Layer 4 of a small transformer language model trained on English Wikipedia (16 layers, counted from 0, width 96).
A neuron's activation on a vector x is GELU(weights . x + bias), where the dot is the dot product.

Input weights of the MLP neurons that the questions are about. A number n stands for (n - 500) times 0.00091.
n9 (bias -0.140): 304,394,388,685,523,480,581,428,426,442,491,569,569,639,503,668,589,682,412,434,345,549,486,472,630,441,522,584,394,562,490,495,549,478,627,301,550,328,494,413,630,425,652,418,326,562,498,477,370,359,510,478,519,442,759,551,428,484,589,480,571,340,470,639,407,570,491,654,769,631,462,459,486,487,557,466,400,541,469,527,477,350,645,628,614,585,467,428,396,599,284,541,397,499,647,333
n91 (bias -0.050): 540,481,571,306,426,570,531,362,453,574,705,637,517,613,305,410,505,591,384,636,377,530,488,477,310,406,524,676,406,427,656,544,611,404,509,527,380,600,597,573,443,623,360,437,480,632,437,315,508,389,487,500,593,493,427,576,589,259,526,400,609,432,637,566,603,507,449,457,290,615,379,408,601,549,573,612,507,412,540,317,353,589,708,564,326,437,663,353,581,454,570,503,491,656,348,488
n94 (bias -0.151): 419,586,658,395,654,531,464,579,464,323,602,409,384,628,578,529,620,585,664,686,379,680,678,496,640,407,530,541,542,330,512,488,423,564,524,381,358,439,605,364,712,559,592,574,456,549,438,473,398,554,471,617,657,570,556,779,526,532,511,561,632,578,338,425,623,541,478,612,581,384,457,481,728,616,468,447,303,548,492,475,608,413,332,651,530,492,374,371,403,477,582,437,586,417,575,189
n109 (bias -0.091): 466,562,444,421,591,513,586,413,541,515,516,493,625,671,337,511,409,669,345,518,382,460,542,577,561,531,501,975,563,573,726,579,657,550,524,591,509,334,266,524,485,487,657,411,403,443,570,510,525,585,494,503,463,519,547,724,308,475,343,633,344,489,322,419,489,479,716,560,334,411,503,429,472,503,501,479,404,559,609,421,536,640,554,511,712,482,531,489,378,458,543,463,424,367,558,459
n126 (bias -0.095): 406,285,607,465,525,501,586,380,532,650,545,549,605,490,554,551,467,444,427,391,316,476,567,449,584,655,230,628,534,285,516,468,526,670,538,612,617,348,446,574,731,447,522,514,566,324,712,444,704,461,513,531,507,495,504,514,438,615,566,641,315,549,572,201,489,431,433,693,638,232,572,491,498,500,727,662,534,312,550,599,457,632,476,533,475,496,690,465,382,562,660,339,441,563,429,443
n155 (bias -0.024): 475,339,379,589,617,528,460,671,374,413,734,594,462,490,644,310,504,540,462,626,421,569,392,468,496,427,551,686,631,367,481,419,480,392,659,510,642,403,427,344,611,474,458,522,571,378,355,479,551,338,608,592,670,367,593,622,554,651,531,639,575,307,557,442,637,386,381,480,511,459,611,623,542,490,575,643,431,272,364,411,532,378,429,385,640,577,504,553,455,435,377,405,600,490,435,452
n172 (bias -0.171): 717,441,721,574,576,439,457,619,565,258,204,564,375,545,380,630,342,508,513,495,423,339,623,647,522,567,579,525,406,509,477,500,572,698,509,611,624,434,318,463,525,460,563,448,424,538,680,241,485,695,432,477,724,477,415,641,425,536,546,666,637,506,374,434,393,432,511,278,534,440,488,419,241,463,431,596,500,471,588,641,565,575,423,528,578,433,507,213,600,461,442,454,577,472,665,683

Each question shows a token from some text and the vector x that enters the MLP there. A number n stands for (n - 500) times 0.012.

"–": 545,590,588,576,456,375,525,517,589,506,555,318,673,443,472,409,292,516,481,453,474,512,552,535,296,443,489,438,752,678,466,676,625,404,500,610,471,579,449,536,579,519,530,420,587,389,566,499,356,531,391,458,441,419,601,532,579,548,579,334,414,512,361,549,576,440,397,451,582,387,518,228,423,436,441,586,648,602,480,451,624,571,376,388,492,480,320,548,511,528,648,446,486,614,622,399
The most active neuron and its activation: n109, at about 0.32

" Rev": 506,453,639,490,443,439,471,477,659,641,652,123,550,333,542,475,390,579,248,650,716,429,426,388,431,525,552,449,629,529,430,550,520,420,576,755,526,477,604,469,494,471,649,566,431,416,575,528,564,482,438,390,362,378,516,517,551,524,462,448,364,477,395,593,555,465,486,469,488,428,451,411,447,429,652,424,584,609,580,519,420,443,539,599,462,474,438,567,438,368,482,641,540,659,577,450
Which of these neurons fires most? n109

"84": 492,720,538,439,589,417,575,472,422,508,482,245,370,405,411,384,341,577,501,513,507,483,393,610,276,681,486,315,538,565,424,602,537,485,425,608,449,488,402,532,519,708,448,433,559,295,490,449,624,486,375,492,570,519,586,564,465,508,599,457,502,419,586,505,529,416,259,451,507,415,498,345,546,514,527,478,572,590,519,452,535,419,460,575,623,475,657,549,587,433,680,629,575,507,685,478
Which two neurons fire most, strongest first? n172, n91

"ourn": 552,567,564,587,328,631,446,416,512,604,634,310,452,497,591,570,505,641,519,505,537,476,350,510,592,463,435,531,602,549,520,601,500,458,537,650,513,577,412,503,732,557,502,330,426,448,604,570,470,564,496,499,494,456,564,475,520,512,547,267,270,581,462,599,413,417,442,467,655,399,457,490,471,449,419,414,495,608,519,275,479,397,505,472,389,466,579,522,558,311,532,798,439,525,564,251
Which of these neurons fires most? n9

" the": 727,585,477,545,410,472,572,417,501,361,567,405,515,526,572,326,369,531,522,670,609,556,353,633,454,453,377,557,621,426,530,487,471,400,462,431,485,383,501,334,697,677,657,603,490,347,624,367,511,511,502,543,556,495,498,502,545,514,500,369,542,481,550,575,554,408,515,291,533,526,443,238,508,413,503,508,532,592,405,487,474,466,448,485,447,536,533,643,573,372,418,630,390,639,512,531
Which of these neurons fires most? n155

" Opp": 464,677,558,479,417,576,567,446,610,618,602,228,473,357,509,512,321,507,476,710,496,601,309,411,500,476,481,598,441,388,460,360,571,400,526,554,572,430,627,596,686,521,581,387,507,257,408,519,479,495,521,378,343,397,541,453,504,474,524,349,391,517,438,674,453,393,500,450,604,609,483,446,477,375,606,380,526,662,606,404,436,535,522,593,545,539,425,498,480,552,506,785,539,639,518,513
Which two neurons fire most, strongest first? n9, n91

" she": 596,557,556,560,539,562,510,557,546,588,490,202,565,460,498,396,380,516,573,549,585,496,475,647,487,608,420,329,425,534,511,436,562,646,501,455,470,439,670,539,586,620,652,393,571,380,456,503,663,483,310,563,417,532,525,612,497,566,534,379,367,535,616,558,432,510,444,452,539,248,524,384,369,363,683,469,467,415,410,475,480,522,494,619,442,582,454,399,308,313,324,690,476,599,497,551
Which of these neurons fires most? n126

" Don": 575,585,667,591,537,545,443,407,422,475,648,181,551,341,557,419,361,494,481,593,529,457,77,440,599,460,539,452,554,479,642,583,478,483,474,414,556,409,588,408,562,444,520,467,575,377,512,569,535,525,452,602,556,420,480,433,497,558,486,475,531,540,525,679,570,378,605,378,556,301,514,430,516,363,560,406,546,625,480,462,386,530,411,581,489,562,436,598,460,506,493,744,465,610,574,374
The most active neuron and its activation: n155, at about 0.45

"ed": 605,702,550,582,378,563,536,322,597,372,455,282,463,429,479,467,627,441,430,346,515,519,396,573,545,645,556,491,489,582,470,478,665,657,495,497,543,651,521,575,579,513,523,450,401,525,590,521,427,455,446,462,440,617,714,569,496,454,535,254,497,560,405,484,422,452,419,379,762,463,385,539,568,377,479,343,591,654,416,347,616,415,545,312,596,601,499,484,557,336,508,570,416,546,560,404
Which of these neurons fires most? n9

"oe": 513,554,594,431,594,513,420,381,329,604,566,255,508,442,533,520,351,653,570,598,434,453,262,584,460,501,465,311,484,529,503,424,451,465,402,605,623,473,530,523,509,626,536,497,521,369,651,466,643,671,442,420,493,511,515,480,547,663,427,337,378,658,636,594,498,427,452,366,596,483,643,322,512,432,578,429,576,360,510,360,559,548,477,605,474,488,530,573,509,241,474,722,519,436,606,472
Which of these neurons fires most? n126

"is": 605,610,789,510,486,495,488,488,379,514,627,270,534,397,621,512,574,720,548,528,523,471,444,555,516,580,436,229,567,566,573,412,574,625,597,602,551,327,629,391,488,483,484,539,590,296,473,439,488,502,355,560,453,555,508,478,468,512,473,497,462,656,597,491,441,396,313,448,571,519,569,276,470,349,428,439,594,485,505,338,459,435,335,466,569,464,468,529,569,413,510,573,533,444,679,550
Which two neurons fire most, strongest first? n172, n94

"p": 566,557,534,538,488,470,522,546,562,548,485,191,426,551,559,445,310,460,556,507,481,557,497,517,517,686,563,357,557,568,386,438,609,425,456,523,511,312,443,593,558,500,514,428,496,426,685,423,588,607,486,511,273,441,487,542,493,577,444,299,492,459,540,606,409,488,404,348,449,643,627,332,457,323,584,454,606,386,448,251,459,554,445,633,708,562,443,610,604,444,602,550,526,587,596,569
Which of these neurons fires most? n172

" j": 518,699,549,475,492,535,488,453,727,579,615,315,578,339,575,528,444,443,461,432,667,527,275,444,507,359,394,458,459,595,569,545,545,463,680,653,562,455,455,502,565,514,659,594,444,321,537,440,689,545,334,579,419,442,485,538,522,500,445,249,320,400,376,467,474,536,483,400,571,427,457,378,678,407,490,553,548,527,434,411,551,513,476,604,678,433,488,420,382,373,559,627,468,646,528,516
Which two neurons fire most, strongest first? n109, n126

".S": 480,572,630,541,451,480,611,427,483,659,609,308,454,391,605,568,501,565,484,440,552,623,447,600,524,265,583,539,558,471,544,561,471,361,503,604,499,260,381,483,549,599,541,400,419,303,649,493,558,560,350,485,544,403,569,447,483,501,445,219,370,436,479,598,539,413,359,457,538,668,466,362,618,439,491,475,506,365,495,435,662,437,386,532,581,613,648,510,579,449,468,539,498,598,571,551
Which three neurons fire most, strongest first? n9, n155, n109

"'": 654,708,681,583,406,363,607,429,411,598,494,459,615,522,468,457,470,546,544,480,519,391,498,668,558,667,475,388,504,598,536,533,449,538,465,398,543,437,553,374,673,589,535,494,585,390,597,446,469,402,457,489,373,526,433,670,546,516,336,416,488,414,589,549,453,365,441,422,529,510,447,354,368,256,628,585,581,563,429,439,590,369,575,408,555,571,363,460,545,314,398,505,503,578,611,527
Which two neurons fire most, strongest first? n172, n9